Layer 6 of a small transformer language model trained on English Wikipedia (10 layers, counted from 0, width 128).
In attention head 2, each number of a token's query is one row of weights dot the token's vector x plus its bias. The head spreads its attention over the tokens so far by the softmax of query dot key.

Query weights of the head. A number n stands for (n - 500) times 0.0012.
q0 (bias 0.080): 525,500,549,491,357,494,488,574,481,368,737,720,410,701,405,623,523,550,301,525,533,430,523,552,637,443,573,334,403,267,572,340,503,530,362,580,410,505,534,526,578,545,427,398,339,379,433,335,595,489,436,605,527,405,511,623,455,489,444,548,599,463,558,517,526,385,632,555,408,468,642,396,431,537,598,655,555,454,466,440,483,668,511,455,628,416,494,541,580,497,588,511,478,548,519,544,571,592,477,537,492,430,375,430,593,440,431,324,463,385,593,555,375,528,511,430,574,364,673,472,317,581,524,453,377,403,611,517
q1 (bias 0.602): 544,574,458,514,490,631,344,616,508,464,552,590,222,749,297,605,678,496,318,503,480,277,387,643,750,490,563,630,664,350,349,259,554,467,513,607,569,484,507,622,309,564,344,339,640,470,497,409,587,486,467,471,631,389,544,398,626,602,268,558,434,446,643,329,516,513,377,633,407,464,629,378,624,674,586,433,417,419,364,667,550,490,524,540,716,547,462,411,460,573,600,379,503,612,446,493,359,440,390,493,460,524,487,534,476,553,574,395,663,361,480,606,561,527,479,529,611,371,637,332,629,705,565,439,288,623,443,497
q2 (bias -1.294): 539,288,484,469,728,469,394,470,428,503,465,401,477,310,509,515,608,598,509,305,426,445,497,467,394,420,547,371,367,365,494,531,570,596,471,545,443,370,568,676,373,342,676,331,436,479,512,500,600,463,548,509,400,729,600,470,303,579,436,512,418,692,563,311,551,528,424,487,670,489,433,494,480,500,396,608,575,623,598,318,575,380,410,542,532,537,429,651,646,667,506,559,468,543,325,429,562,477,590,546,367,555,462,527,582,586,638,303,481,589,668,645,527,736,400,392,533,517,613,500,454,401,468,612,600,488,511,445
q3 (bias 0.462): 566,517,518,372,320,526,488,317,595,630,396,434,451,480,540,413,383,329,569,528,520,627,444,305,725,587,488,437,463,433,583,471,373,528,648,345,475,629,576,354,431,312,597,518,538,409,597,514,480,285,580,378,620,428,560,503,390,688,536,729,551,367,630,586,519,521,439,421,505,454,561,415,516,384,419,651,399,422,477,444,503,472,290,577,528,529,397,649,472,497,536,703,558,483,314,531,556,481,468,628,563,382,448,534,433,452,474,342,482,559,430,435,537,366,476,511,611,428,577,398,584,555,586,485,623,564,495,488
q4 (bias -0.796): 601,368,506,586,441,500,437,605,476,476,541,424,387,323,518,568,338,337,616,464,554,408,628,567,313,425,589,400,336,503,702,300,380,450,601,549,326,637,659,465,661,537,394,609,472,612,730,476,442,434,561,535,506,598,442,512,433,386,608,438,494,411,425,667,465,320,347,416,486,503,523,515,401,463,703,545,573,515,491,458,418,473,610,441,503,365,597,695,536,545,345,402,518,475,558,464,566,621,478,289,773,570,366,454,482,636,512,436,484,431,494,500,405,454,384,585,438,418,526,547,586,361,411,224,482,506,393,522
q5 (bias 0.837): 384,535,366,459,532,466,532,530,612,594,316,430,520,277,525,417,332,423,567,636,647,494,478,417,460,410,465,558,533,629,619,381,515,520,429,584,545,491,516,687,323,503,592,438,389,645,379,527,665,506,591,376,631,370,457,552,600,543,617,579,611,358,601,637,586,375,476,567,537,574,427,558,432,630,610,577,554,337,417,527,500,322,535,290,438,666,506,563,596,434,236,426,751,500,540,562,484,342,578,658,632,454,378,509,617,539,239,316,569,440,478,545,607,615,453,624,525,544,487,522,546,438,518,390,604,509,604,503
q6 (bias 0.491): 283,545,325,564,704,316,593,521,535,389,400,497,500,437,463,528,576,659,556,500,549,512,731,388,506,512,587,688,491,240,593,310,406,507,313,523,414,555,585,532,519,541,509,541,447,478,464,497,534,586,537,392,706,310,537,438,548,453,595,754,581,528,438,497,611,506,602,353,626,722,467,388,469,440,576,304,372,590,582,591,497,479,260,627,467,353,513,485,607,509,423,488,566,531,519,556,627,512,554,554,628,484,690,531,437,534,549,727,426,390,500,722,484,528,487,527,529,485,434,544,647,647,515,599,382,662,500,541
q7 (bias 0.743): 456,452,503,406,397,632,555,491,489,609,441,479,345,449,639,418,439,293,582,494,537,674,558,675,554,552,490,562,350,630,459,497,399,637,527,433,330,403,567,471,459,484,461,395,455,491,467,147,710,532,472,539,512,278,748,408,347,453,647,594,510,478,551,687,609,453,518,641,491,517,437,527,430,386,497,652,487,436,341,561,634,473,552,652,581,528,529,472,534,438,461,588,324,692,456,510,645,680,284,417,484,509,677,531,592,605,537,336,591,494,332,306,641,548,380,433,563,437,530,542,440,458,667,423,575,355,494,513
q8 (bias -0.815): 466,397,270,572,430,433,329,531,465,690,687,407,428,486,289,424,736,616,639,414,548,677,433,417,188,541,532,424,621,555,673,458,465,398,322,452,575,380,394,629,493,636,416,454,426,733,447,463,566,209,517,410,328,393,587,531,497,396,334,580,277,545,503,655,594,545,540,397,564,525,533,536,376,528,453,656,678,701,416,550,596,483,511,519,556,465,482,483,602,527,417,832,427,531,683,393,482,474,620,588,663,604,464,586,476,497,607,486,607,619,308,507,517,525,379,314,551,351,570,669,347,440,520,599,631,637,415,343
q9 (bias -0.761): 369,564,517,414,627,765,549,535,434,580,42,571,545,519,388,703,402,651,349,329,412,387,392,469,587,478,427,363,341,517,414,588,490,594,562,592,421,476,575,507,583,281,460,412,416,570,525,540,385,667,490,648,379,512,516,461,442,477,482,512,576,497,412,484,419,503,404,461,582,614,466,497,414,519,531,416,533,385,371,668,589,444,480,369,431,738,438,519,399,560,310,478,417,384,404,558,605,377,546,429,554,401,763,650,426,544,522,481,444,657,645,729,401,545,523,518,359,540,391,634,481,611,355,534,426,605,452,513
q10 (bias -0.393): 638,578,441,489,452,696,559,409,435,466,563,497,433,338,439,518,572,481,447,416,692,521,536,706,482,448,437,387,489,489,347,485,632,574,241,545,381,354,486,437,507,439,579,366,565,542,339,572,695,631,683,329,638,707,482,671,507,582,456,585,622,299,490,631,396,314,572,480,683,430,234,520,571,385,594,399,489,748,608,376,637,659,518,664,519,657,522,430,266,469,646,352,551,493,716,477,598,470,536,406,489,614,595,667,349,689,553,536,588,842,629,500,408,680,646,500,562,612,405,500,493,294,328,519,401,404,453,460
q11 (bias -0.197): 577,598,316,632,551,536,456,393,432,459,493,615,607,504,578,479,450,179,511,524,573,528,514,384,472,414,357,160,493,635,391,482,372,642,455,780,465,490,651,387,205,351,548,536,364,542,606,428,525,413,399,459,431,732,451,603,588,631,338,568,595,650,260,801,257,592,585,678,656,667,520,769,374,350,493,367,489,493,500,589,608,438,703,716,617,372,460,552,323,614,368,503,425,493,648,444,395,586,540,410,567,475,470,570,422,316,518,620,555,559,468,403,482,428,515,541,354,510,591,475,511,609,384,493,444,551,537,414
q12 (bias -0.430): 451,482,557,459,574,685,573,539,371,532,503,635,410,404,451,626,634,702,368,518,446,565,475,617,491,587,474,500,384,435,451,472,657,647,524,523,428,589,478,471,491,676,616,612,401,488,533,479,289,676,582,503,628,604,561,426,424,645,547,488,580,658,543,719,540,369,642,497,396,492,453,585,257,484,671,523,386,488,593,327,585,545,261,352,618,324,594,452,325,548,403,402,426,386,378,549,638,420,396,369,558,552,430,500,392,391,463,564,579,506,670,638,234,444,541,441,559,438,471,531,358,408,346,597,500,615,497,509
q13 (bias 0.490): 410,273,526,359,701,562,500,518,574,503,373,490,684,242,478,576,434,650,406,536,716,410,632,386,428,409,627,578,607,530,339,258,565,645,490,622,454,547,313,537,303,370,583,390,435,425,399,256,654,415,507,590,521,636,532,583,565,684,555,645,392,562,476,553,595,503,573,634,388,558,493,585,336,500,605,594,470,545,460,392,596,361,371,404,600,298,518,570,574,496,455,465,417,489,672,679,452,257,493,613,550,583,503,324,590,733,793,406,630,426,464,542,640,533,382,182,579,383,327,496,641,652,649,721,579,559,493,663
q14 (bias -0.181): 603,606,348,651,404,485,397,468,443,431,433,517,476,652,629,507,467,578,521,317,486,805,395,395,457,709,203,458,617,474,397,635,668,527,386,379,370,467,562,788,511,482,510,663,626,588,565,683,479,247,500,452,434,479,286,418,346,665,582,610,489,608,432,670,346,660,607,426,687,369,620,473,639,500,594,451,357,538,406,427,648,497,456,669,584,651,460,556,612,493,291,441,559,335,294,705,431,604,522,257,614,250,320,496,414,704,557,411,596,511,514,643,521,500,430,552,484,599,618,544,450,390,552,504,518,473,561,284
q15 (bias -0.284): 473,573,353,514,616,806,617,419,476,613,511,510,490,507,665,459,577,396,362,578,466,227,504,526,603,278,368,469,301,405,569,324,431,448,680,544,639,626,577,350,435,663,613,657,503,578,507,567,524,362,664,517,480,447,424,569,540,569,605,668,625,621,432,497,694,516,467,466,554,488,394,307,611,462,524,540,454,686,594,343,670,450,702,382,518,431,507,530,409,625,701,577,507,386,408,412,718,413,521,573,380,404,454,335,562,598,497,173,454,500,621,675,435,451,525,407,573,441,559,325,382,656,709,540,651,315,451,583
q16 (bias -1.085): 522,360,599,349,595,481,327,554,334,373,311,465,642,282,654,452,455,588,668,276,525,603,459,492,280,354,348,399,268,554,562,645,515,520,355,512,572,514,474,594,489,452,482,559,566,583,570,603,456,556,587,549,411,910,664,515,360,680,399,395,352,747,286,493,476,582,412,444,782,529,360,490,414,633,379,531,808,585,670,454,764,394,609,590,270,551,515,561,522,575,483,246,430,365,515,361,466,414,661,389,394,551,479,555,662,540,496,522,383,525,618,461,361,652,489,402,390,577,527,556,566,458,535,550,569,637,441,330
q17 (bias 0.312): 550,452,408,574,606,509,378,610,331,326,608,472,430,539,660,554,455,416,512,576,433,402,512,303,399,436,537,685,482,657,432,542,479,455,440,610,564,650,419,598,550,512,394,747,509,403,328,517,429,533,429,337,552,434,583,396,469,363,483,565,429,554,646,432,433,641,466,555,634,357,423,602,636,401,549,435,430,291,542,679,435,675,521,522,456,446,509,442,401,328,381,322,543,494,532,478,724,439,636,407,494,509,455,456,509,506,671,553,616,360,560,425,610,578,665,420,546,500,728,521,509,477,606,440,373,534,455,554
q18 (bias -0.049): 607,379,478,567,613,595,527,509,348,557,416,457,471,466,486,588,485,567,648,371,402,514,464,497,419,537,639,514,507,588,457,607,366,516,493,422,484,542,517,616,536,502,394,623,478,436,376,463,455,598,559,612,308,551,638,459,571,426,536,541,391,598,500,408,496,438,477,450,539,472,493,425,383,661,616,448,564,493,627,553,493,544,583,434,546,481,517,628,549,516,564,369,489,510,583,465,566,565,454,440,445,595,557,609,570,594,559,495,488,465,426,272,552,423,466,436,657,577,452,427,325,484,475,409,400,479,529,495
q19 (bias -0.929): 469,300,576,436,541,463,523,492,497,492,471,457,473,452,475,494,655,565,365,313,456,576,517,392,387,605,339,360,472,449,514,465,282,568,355,578,434,408,583,628,444,373,492,437,471,489,609,606,598,477,528,644,516,699,511,384,430,545,462,549,485,619,575,374,593,489,571,420,676,402,432,422,355,511,525,530,628,674,583,505,592,372,512,660,467,670,537,561,522,569,495,399,622,528,506,533,503,585,552,351,446,709,581,553,455,536,506,438,503,514,585,597,452,617,384,451,580,581,747,466,457,514,359,619,652,476,341,369
q20 (bias -0.646): 500,532,686,392,412,576,365,523,312,494,605,730,465,650,503,527,562,352,557,470,470,551,246,794,318,408,574,694,450,603,651,383,388,338,608,564,434,573,572,476,426,747,448,521,555,580,565,484,433,427,470,516,549,588,530,392,390,561,374,519,465,238,427,450,373,717,507,530,481,660,581,725,643,295,688,383,479,555,480,421,343,310,531,449,439,436,445,457,421,397,419,595,477,378,627,475,342,329,541,562,790,534,368,665,592,566,564,463,563,603,432,490,416,322,490,555,364,268,579,596,459,490,432,586,480,416,417,520
q21 (bias 0.826): 387,672,654,643,367,581,344,483,779,573,707,573,418,465,631,362,353,525,397,459,608,666,489,372,541,709,572,507,329,464,548,243,407,545,533,478,459,481,430,411,541,587,420,283,591,585,679,380,717,323,439,490,637,383,397,490,451,410,526,655,729,285,448,517,448,394,543,383,319,497,553,520,392,242,581,504,525,613,451,433,364,633,496,511,437,732,493,348,612,351,711,630,473,579,548,471,475,597,504,528,610,717,628,431,268,622,592,507,418,551,483,321,462,399,472,699,513,421,570,454,666,467,566,609,548,556,519,410
q22 (bias 0.977): 459,206,522,450,623,592,567,615,500,404,579,457,418,514,607,524,384,201,493,643,544,497,700,500,676,621,382,616,411,464,486,314,538,391,420,423,574,503,595,468,459,351,440,693,469,394,500,387,600,627,432,467,389,530,438,486,401,524,427,655,479,344,562,507,494,423,540,617,459,626,629,513,631,416,345,395,482,760,514,456,541,410,546,530,294,306,602,578,270,913,447,490,560,410,483,551,525,358,303,615,745,514,372,507,580,564,616,476,564,622,392,530,579,388,571,546,604,546,529,679,549,457,763,606,459,450,468,772
q23 (bias 0.281): 541,545,448,394,321,509,515,503,503,421,667,582,430,420,406,509,521,500,356,590,194,444,422,510,541,417,479,509,512,565,430,293,426,561,483,721,468,643,482,430,541,497,443,339,408,471,446,494,424,491,465,455,560,497,488,355,641,429,559,731,619,527,464,433,652,519,443,342,576,490,548,539,520,369,523,583,579,412,574,574,297,517,467,538,403,438,662,506,558,667,517,540,401,488,427,512,380,448,569,309,532,456,461,477,444,514,611,465,479,364,506,578,758,565,421,458,565,629,494,658,781,492,506,369,556,404,254,455
q24 (bias 0.312): 464,312,521,438,401,711,363,529,542,474,545,516,616,339,433,397,436,503,430,579,500,493,449,485,667,412,389,493,576,679,394,317,450,590,419,602,578,354,544,380,497,420,384,311,305,595,487,494,586,531,622,574,581,645,364,507,233,353,481,427,376,393,626,385,559,636,353,522,540,426,353,446,678,503,503,608,339,661,581,487,622,452,367,347,304,567,666,448,311,464,357,436,442,500,249,772,561,494,551,665,467,517,538,493,533,480,642,400,627,689,393,575,646,685,643,474,546,570,653,341,741,522,455,549,424,490,456,577
q25 (bias 0.240): 493,310,674,387,359,626,363,657,706,421,451,601,435,424,411,517,604,386,558,615,500,288,472,489,490,437,507,544,598,529,507,702,329,663,368,525,497,787,573,369,415,380,427,483,414,648,493,599,602,538,449,480,235,510,326,582,373,445,588,575,691,507,381,602,603,481,569,549,629,466,457,464,230,490,560,464,704,345,648,454,264,384,518,581,537,541,490,510,537,523,794,375,566,473,324,330,580,570,402,317,384,456,490,398,335,490,507,667,556,500,407,373,807,521,619,549,591,634,485,521,562,490,661,511,551,425,510,400
q26 (bias 0.621): 567,786,298,264,478,725,654,763,657,536,461,557,288,643,500,549,470,293,496,474,471,504,253,341,605,584,213,544,426,512,325,416,399,695,572,607,372,357,549,546,697,358,403,659,458,504,561,511,422,588,404,572,554,442,474,833,639,564,518,711,550,496,535,556,419,423,655,414,335,617,575,628,583,568,551,610,508,540,281,464,622,540,396,428,740,481,538,602,284,518,514,608,338,638,611,353,717,552,553,568,470,549,578,534,511,592,489,410,477,288,519,431,481,542,477,676,767,429,500,561,357,575,442,650,470,816,444,466
q27 (bias -0.445): 532,566,711,534,448,311,440,500,698,465,530,493,500,529,319,304,658,318,261,450,635,398,227,425,391,599,436,385,594,301,561,718,525,508,661,232,550,409,515,560,561,598,304,585,738,464,507,374,417,422,504,291,669,416,203,634,517,624,576,365,583,511,500,611,374,567,437,417,437,367,469,572,415,456,613,432,373,577,617,630,325,560,444,465,353,358,408,380,553,390,396,437,455,442,594,561,592,419,382,357,518,420,372,511,318,553,662,431,440,724,744,390,543,610,545,503,374,351,488,393,373,507,332,354,706,458,306,661
q28 (bias 0.465): 493,500,539,561,706,433,372,493,465,619,379,540,510,514,600,296,430,619,569,544,571,358,528,485,328,530,486,394,675,813,332,314,624,399,627,533,568,310,468,561,510,503,616,507,549,575,434,517,479,687,462,543,507,290,572,355,388,493,596,536,500,479,422,514,403,468,563,711,652,534,678,369,477,430,342,222,397,347,465,360,616,540,334,470,633,459,370,379,541,459,372,370,351,459,377,390,665,513,708,455,562,183,339,462,223,371,524,534,447,503,445,315,610,368,691,371,554,668,596,518,552,427,600,515,531,629,536,382
q29 (bias -0.219): 535,664,722,453,559,487,377,414,327,503,389,317,531,382,471,428,540,558,575,564,506,682,718,376,562,421,608,616,677,575,426,510,357,613,522,476,751,458,497,493,345,546,588,257,415,526,612,616,329,407,413,531,544,581,490,484,618,490,574,547,292,490,390,725,424,391,406,330,563,381,680,522,406,565,497,581,573,475,578,594,510,453,404,514,458,656,510,589,672,729,500,503,497,445,696,586,431,524,520,333,380,474,522,426,585,484,307,442,457,624,396,452,419,375,477,519,610,550,611,385,533,643,806,387,468,488,317,454
q30 (bias -0.000): 674,568,523,354,339,356,328,584,547,618,504,389,514,346,649,489,364,768,493,687,639,608,246,447,444,409,442,471,426,366,519,398,481,536,338,480,500,587,462,708,511,545,611,568,496,324,679,334,381,523,577,396,500,457,429,552,817,586,450,700,477,549,444,696,720,486,608,688,544,430,525,645,990,801,464,469,657,302,519,616,272,374,450,648,492,422,583,445,369,544,521,529,525,343,426,425,375,483,466,485,455,388,323,637,448,496,426,560,481,609,384,682,537,666,481,579,551,518,397,315,661,403,425,492,485,636,721,665
q31 (bias 0.147): 436,590,524,472,678,634,358,500,695,445,364,426,510,558,348,446,661,599,604,650,431,719,630,581,655,559,542,610,450,304,423,394,513,467,591,596,701,503,521,232,460,541,620,503,377,390,302,220,487,617,533,438,392,337,520,608,426,341,558,464,643,581,545,780,481,384,425,415,410,407,706,574,459,449,395,521,254,419,486,490,523,510,535,558,252,405,400,460,457,371,516,549,532,470,473,600,734,554,538,500,544,503,651,456,619,556,507,480,902,543,327,477,497,452,624,571,571,535,611,572,480,393,458,471,530,552,484,289

Each question shows a short text with each token's key, already scaled and adjusted for position as the last token sees it. A number n stands for (n - 500) times 0.0027.

Then comes the last token's vector x. A number n stands for (n - 500) times 0.006.

0 " more": 534,409,638,405,338,711,730,736,379,355,770,180,688,375,351,517,412,439,528,391,508,518,669,352,762,751,862,275,568,344,568,557
1 " than": 594,494,612,342,280,692,734,719,398,320,796,199,697,399,367,521,507,430,563,334,466,556,693,350,798,753,794,232,483,276,551,621
2 " an": 540,483,486,399,385,726,703,732,380,368,718,255,647,306,349,381,589,354,589,320,463,627,634,394,702,719,814,310,554,382,556,484
3 "y": 342,526,399,544,382,770,666,770,461,388,740,161,607,353,401,617,587,475,624,328,560,582,568,415,660,830,820,436,526,352,629,595
4 " other": 388,582,466,493,306,738,692,744,390,398,695,200,666,328,389,534,534,472,638,303,510,619,624,299,819,814,835,319,530,353,598,591
5 " new": 379,629,366,474,350,724,695,729,365,306,704,290,704,271,402,463,422,571,601,220,426,551,650,325,802,830,820,341,571,403,620,621
6 " med": 600,586,308,591,275,708,712,743,423,396,692,157,701,275,340,401,441,688,569,271,443,590,576,394,661,702,805,377,487,317,555,544
x: 503,557,460,596,473,482,587,443,670,278,639,482,744,326,277,492,370,417,498,349,420,534,738,502,304,465,426,674,454,570,536,350,502,447,413,574,525,508,368,387,633,503,403,572,390,669,273,442,496,473,428,407,582,351,468,780,414,457,447,309,425,555,409,534,527,395,596,600,728,486,576,579,547,331,546,617,508,499,419,465,558,643,504,486,583,628,428,503,446,552,505,652,636,637,495,512,539,447,513,574,443,474,477,328,599,402,466,481,558,608,518,526,345,509,351,520,607,466,528,503,533,796,626,422,495,642,662,531
Which two tokens does the last token look at most, in order? 6 " med", 5 " new"

0 "u": 574,400,531,347,366,714,712,702,312,266,714,258,605,389,349,478,454,421,633,436,518,466,642,392,758,741,831,293,487,262,468,598
1 ".": 523,553,576,320,427,774,695,777,413,380,801,245,667,379,341,560,520,559,649,281,393,532,639,345,766,846,781,279,446,260,563,664
2 " M": 511,640,441,440,261,671,704,770,303,415,714,257,591,233,427,497,623,348,643,348,584,596,672,401,669,760,742,346,466,410,566,502
3 "ith": 285,658,436,484,298,709,641,837,393,426,771,281,541,256,384,563,617,390,658,255,571,573,604,434,645,759,850,454,481,333,527,526
4 "un": 314,602,333,475,346,672,724,765,468,389,818,210,568,281,469,460,290,483,557,261,464,617,459,398,617,793,773,405,574,293,504,557
5 " R": 535,644,315,580,297,621,682,742,410,361,722,307,732,231,496,539,348,603,543,256,416,593,578,414,684,792,859,403,444,316,532,444
6 "ames": 615,574,250,566,438,691,639,797,368,277,750,243,580,268,428,446,410,606,525,321,432,528,585,362,677,716,844,448,538,330,538,643
x: 407,611,470,675,487,538,501,430,679,452,406,554,482,453,370,497,400,552,504,554,544,375,541,356,512,437,526,530,529,490,635,364,488,569,401,538,379,507,435,530,478,309,628,437,456,548,457,445,604,479,534,687,536,413,539,496,495,556,493,456,478,446,366,358,455,403,658,532,655,551,415,558,742,486,421,597,459,606,518,559,433,351,461,618,692,439,371,478,431,453,547,350,641,637,528,361,514,350,618,456,276,614,368,575,694,670,635,644,442,567,515,580,542,690,647,424,592,619,392,490,388,400,664,395,424,578,575,526
Which token does the last token look at most, and with what share of its attention? 1 ".", with about 60%

0 "s": 557,401,549,369,363,714,705,713,302,281,727,252,602,391,357,487,445,425,618,420,499,467,650,400,751,720,818,262,502,270,499,611
1 " have": 594,412,613,347,360,751,675,685,379,320,705,120,615,385,370,523,508,417,590,346,468,612,653,383,735,689,742,278,472,352,526,554
2 " more": 586,508,588,445,333,669,705,754,351,370,718,185,649,367,358,536,548,391,589,341,479,560,653,349,801,742,818,321,564,390,579,537
3 " l": 441,682,456,409,343,644,793,617,376,244,718,170,693,255,320,442,534,348,628,216,463,550,552,398,824,845,767,378,425,355,644,478
4 "im": 402,617,369,542,419,613,722,720,438,424,762,281,652,283,426,462,434,506,618,331,543,521,643,429,760,762,845,352,650,361,617,583
5 "ited": 455,614,345,577,264,619,628,722,328,401,678,265,567,361,498,545,383,513,509,371,417,582,514,358,756,839,790,363,539,409,583,545
6 " def": 546,604,358,524,376,700,751,658,348,387,822,211,658,152,268,508,398,558,528,255,468,659,693,427,784,784,774,290,520,275,525,586
x: 380,305,430,510,411,526,601,628,526,459,389,608,553,456,454,435,442,489,544,360,455,440,492,470,344,455,430,527,472,340,453,597,466,619,448,309,380,585,445,386,388,450,338,424,463,530,334,376,528,499,370,456,581,811,481,600,420,302,497,540,566,475,417,434,467,541,582,661,587,598,504,336,487,584,395,526,545,480,482,214,523,436,391,625,639,437,375,447,492,724,475,700,523,604,488,448,425,568,351,561,372,473,670,529,612,592,758,598,532,558,534,385,496,585,451,350,473,493,513,703,507,445,570,306,502,710,383,534
Which two tokens does the last token look at most, in order? 0 "s", 2 " more"

0 " N": 580,422,543,336,330,718,715,706,338,272,689,251,642,383,355,481,448,403,634,404,528,476,683,400,792,743,785,277,429,283,480,589
1 "av": 630,498,475,373,366,688,790,677,510,368,748,232,673,246,359,466,638,338,712,267,591,535,531,397,574,784,712,347,538,292,570,650
2 "y": 452,507,422,444,383,712,678,726,361,425,729,228,518,284,434,479,637,472,659,385,426,531,579,538,611,808,798,353,582,334,570,583
3 " ": 436,617,391,419,363,655,520,724,337,360,680,239,627,337,457,606,515,467,607,275,512,575,725,296,732,759,786,396,443,298,568,507
4 "===\n": 461,447,443,438,460,843,703,802,445,369,739,191,663,399,408,554,474,467,680,224,370,557,724,358,795,794,784,245,466,273,550,614
5 "S": 476,600,349,531,310,759,754,676,392,309,795,285,632,308,475,511,356,639,576,285,449,614,641,388,802,733,838,398,467,318,537,505
6 "he": 594,609,360,488,365,713,717,725,304,332,725,225,576,295,420,479,428,641,543,272,469,683,622,412,611,774,819,448,441,335,619,558
x: 363,484,379,538,344,506,579,408,677,524,588,537,366,488,432,420,472,596,486,479,687,298,591,416,811,282,618,519,564,655,425,429,430,497,351,546,460,437,611,390,452,313,680,567,331,489,591,580,407,551,456,506,453,463,527,478,411,618,547,667,602,617,442,551,513,281,464,577,463,490,514,133,444,456,554,433,401,359,568,346,490,336,483,437,627,467,518,537,496,280,509,555,378,479,422,471,457,569,571,410,558,567,623,535,638,689,503,419,526,526,509,577,553,538,614,449,513,509,537,456,506,388,364,366,438,723,536,670
To which token does the last token give the most attention? 4 "===\n"

0 " (": 583,442,537,349,334,731,657,719,290,298,696,209,588,408,410,506,473,498,624,370,507,498,657,393,796,728,769,281,490,309,513,592
1 "4": 593,416,409,397,330,735,738,615,347,437,769,145,616,344,522,485,682,371,707,244,495,531,613,395,678,778,683,332,516,427,528,594
2 ",": 445,475,443,391,304,741,611,665,367,410,699,126,529,431,457,527,545,525,624,320,465,475,637,327,750,716,751,311,544,330,568,581
3 "14": 328,550,218,482,327,728,638,598,384,457,762,179,619,338,442,583,486,428,583,293,453,621,561,405,622,799,713,284,510,496,481,620
4 "5": 329,570,272,564,299,703,649,645,360,425,724,202,584,336,455,492,352,520,539,344,455,570,561,344,619,891,761,318,603,438,520,581
5 " t": 502,575,355,537,308,700,669,801,352,275,782,204,576,266,275,432,427,633,614,311,480,647,590,428,679,763,743,388,402,312,519,495
6 ")": 591,550,277,556,318,727,683,769,362,396,697,221,651,277,488,525,413,550,548,264,421,581,643,363,692,783,773,338,588,395,496,573
x: 492,392,398,484,594,563,551,608,750,516,363,492,631,431,432,520,650,716,693,430,647,498,561,684,449,522,308,613,479,760,577,462,674,635,466,383,456,635,603,437,483,486,502,478,385,452,465,444,435,424,392,530,530,393,598,512,386,716,433,455,425,514,551,480,571,370,547,628,554,495,390,358,677,544,477,494,440,530,662,366,595,583,430,606,444,293,462,434,485,534,495,418,602,601,514,539,597,676,552,436,429,516,480,324,489,652,454,546,637,496,500,527,486,641,478,576,546,510,503,413,483,545,525,470,466,439,406,639
To which token does the last token give the most attention? 0 " ("

0 " pre": 562,370,553,327,321,690,706,664,357,292,691,246,713,386,341,464,410,423,601,440,479,510,700,410,814,728,779,238,514,278,485,593
1 "v": 580,534,559,412,372,652,722,704,401,439,692,257,584,252,436,455,582,280,629,335,596,540,633,305,553,756,770,305,497,272,578,535
2 "al": 461,463,391,410,409,673,660,729,389,345,707,289,557,288,491,587,687,320,626,223,444,421,490,408,765,765,693,326,642,359,580,538
3 "ent": 402,585,336,495,404,600,600,694,357,390,612,235,571,411,413,526,557,450,626,408,492,465,511,499,675,819,752,275,565,281,555,552
4 " am": 363,669,361,481,420,711,755,714,513,299,832,137,651,269,402,463,453,487,601,261,496,636,672,351,719,747,797,385,477,316,578,534
5 "ong": 473,560,408,562,367,708,703,644,452,355,851,171,603,386,422,547,326,503,504,289,396,639,647,369,706,810,730,231,553,369,546,442
6 " us": 568,561,333,531,390,621,731,720,382,351,688,260,636,306,352,500,395,627,581,253,491,607,672,419,754,720,813,292,503,307,500,565
x: 544,385,415,457,451,484,675,631,558,477,599,596,572,449,373,451,371,417,606,655,619,441,498,516,598,434,382,533,648,521,530,542,478,574,342,543,519,402,467,577,467,314,307,463,407,346,497,485,592,457,478,458,417,517,388,500,331,483,500,627,205,583,674,413,345,409,539,376,586,546,561,429,495,554,507,523,485,525,533,393,519,478,493,495,618,426,606,421,311,701,433,418,708,638,289,408,364,449,599,427,509,297,663,290,542,522,457,485,464,481,464,590,182,499,590,342,436,698,615,496,392,630,420,485,667,602,536,508
To which token does the last token give the most attention? 0 " pre"

0 " a": 562,393,534,284,399,792,709,677,354,268,724,226,660,373,359,447,429,437,598,389,473,518,658,372,790,737,809,265,487,243,532,571
1 "ward": 580,402,507,351,403,714,691,634,344,400,662,162,663,352,455,512,572,411,730,371,456,558,547,346,762,767,785,249,529,274,582,582
2 "ed": 504,515,410,476,383,768,655,754,412,375,799,179,562,278,506,445,622,469,681,401,479,551,569,390,685,883,734,292,487,357,601,615
3 " film": 373,638,426,368,358,691,726,750,336,361,671,173,670,307,375,435,595,335,765,236,591,537,568,453,733,791,770,286,543,397,476,498
4 " with": 411,603,478,444,320,704,692,719,469,313,748,197,645,372,436,451,504,382,638,246,477,559,685,398,751,708,811,164,484,301,555,514
5 " e": 522,641,336,472,370,702,714,653,409,288,834,239,720,297,402,446,397,551,490,272,416,663,706,362,719,803,826,317,452,378,432,462
6 "ight": 616,617,400,597,352,689,712,684,362,373,688,258,628,381,373,466,398,551,532,280,466,633,615,450,809,841,717,221,573,427,508,504
x: 440,317,442,572,552,493,579,679,677,520,452,460,510,323,446,403,218,626,454,661,577,554,505,664,550,496,386,409,485,577,512,344,529,507,694,629,453,487,438,532,567,465,462,401,666,397,598,518,445,478,475,615,513,550,521,509,381,577,529,485,427,547,453,451,448,413,557,374,573,552,438,285,439,642,375,466,535,402,372,766,647,420,317,372,724,325,564,420,319,547,419,589,447,518,325,381,495,530,594,481,459,505,440,451,673,572,566,466,569,599,527,580,532,436,680,573,328,608,439,589,452,468,421,599,437,502,484,522
To which token does the last token give the most attention? 4 " with"

0 "g": 588,413,525,360,361,705,723,701,321,291,714,262,596,383,360,480,452,423,618,418,512,497,651,408,756,746,810,269,479,273,492,601
1 "est": 580,527,459,442,416,558,733,675,275,366,702,250,621,352,404,534,555,365,660,330,559,569,449,363,645,851,735,295,516,210,654,536
2 "s": 531,558,385,482,388,688,571,776,332,367,767,236,436,299,409,516,627,399,637,384,512,449,529,396,669,806,830,367,525,284,599,544
3 " a": 407,591,404,383,471,754,651,683,355,368,734,233,682,299,403,471,578,407,573,250,449,608,616,406,787,777,821,361,554,249,587,442
4 " cons": 310,639,288,459,338,632,756,669,470,303,723,257,617,223,349,402,422,494,616,301,499,606,626,392,819,722,772,372,379,293,546,531
5 "ent": 464,637,297,578,369,663,660,737,327,425,684,261,566,321,402,551,404,531,592,326,525,528,559,379,823,805,825,372,577,349,648,595
6 " is": 531,559,388,580,380,659,687,758,457,327,671,246,561,289,414,423,424,557,636,307,377,589,730,426,765,766,766,290,486,324,572,518
x: 478,427,479,390,555,818,613,566,737,462,543,481,628,405,536,607,341,540,542,510,881,484,514,518,517,362,460,415,397,630,521,496,551,457,479,494,363,420,652,496,494,283,406,653,447,513,368,353,666,549,528,418,539,387,534,618,248,509,708,556,345,458,525,451,321,536,516,462,540,454,485,198,500,618,524,495,572,539,558,345,473,490,538,502,473,509,595,512,348,522,365,345,538,540,385,433,543,388,475,639,340,597,481,521,515,450,418,561,420,475,537,566,357,453,425,466,485,580,512,654,456,454,423,498,549,655,614,643
To which token does the last token give the most attention? 3 " a"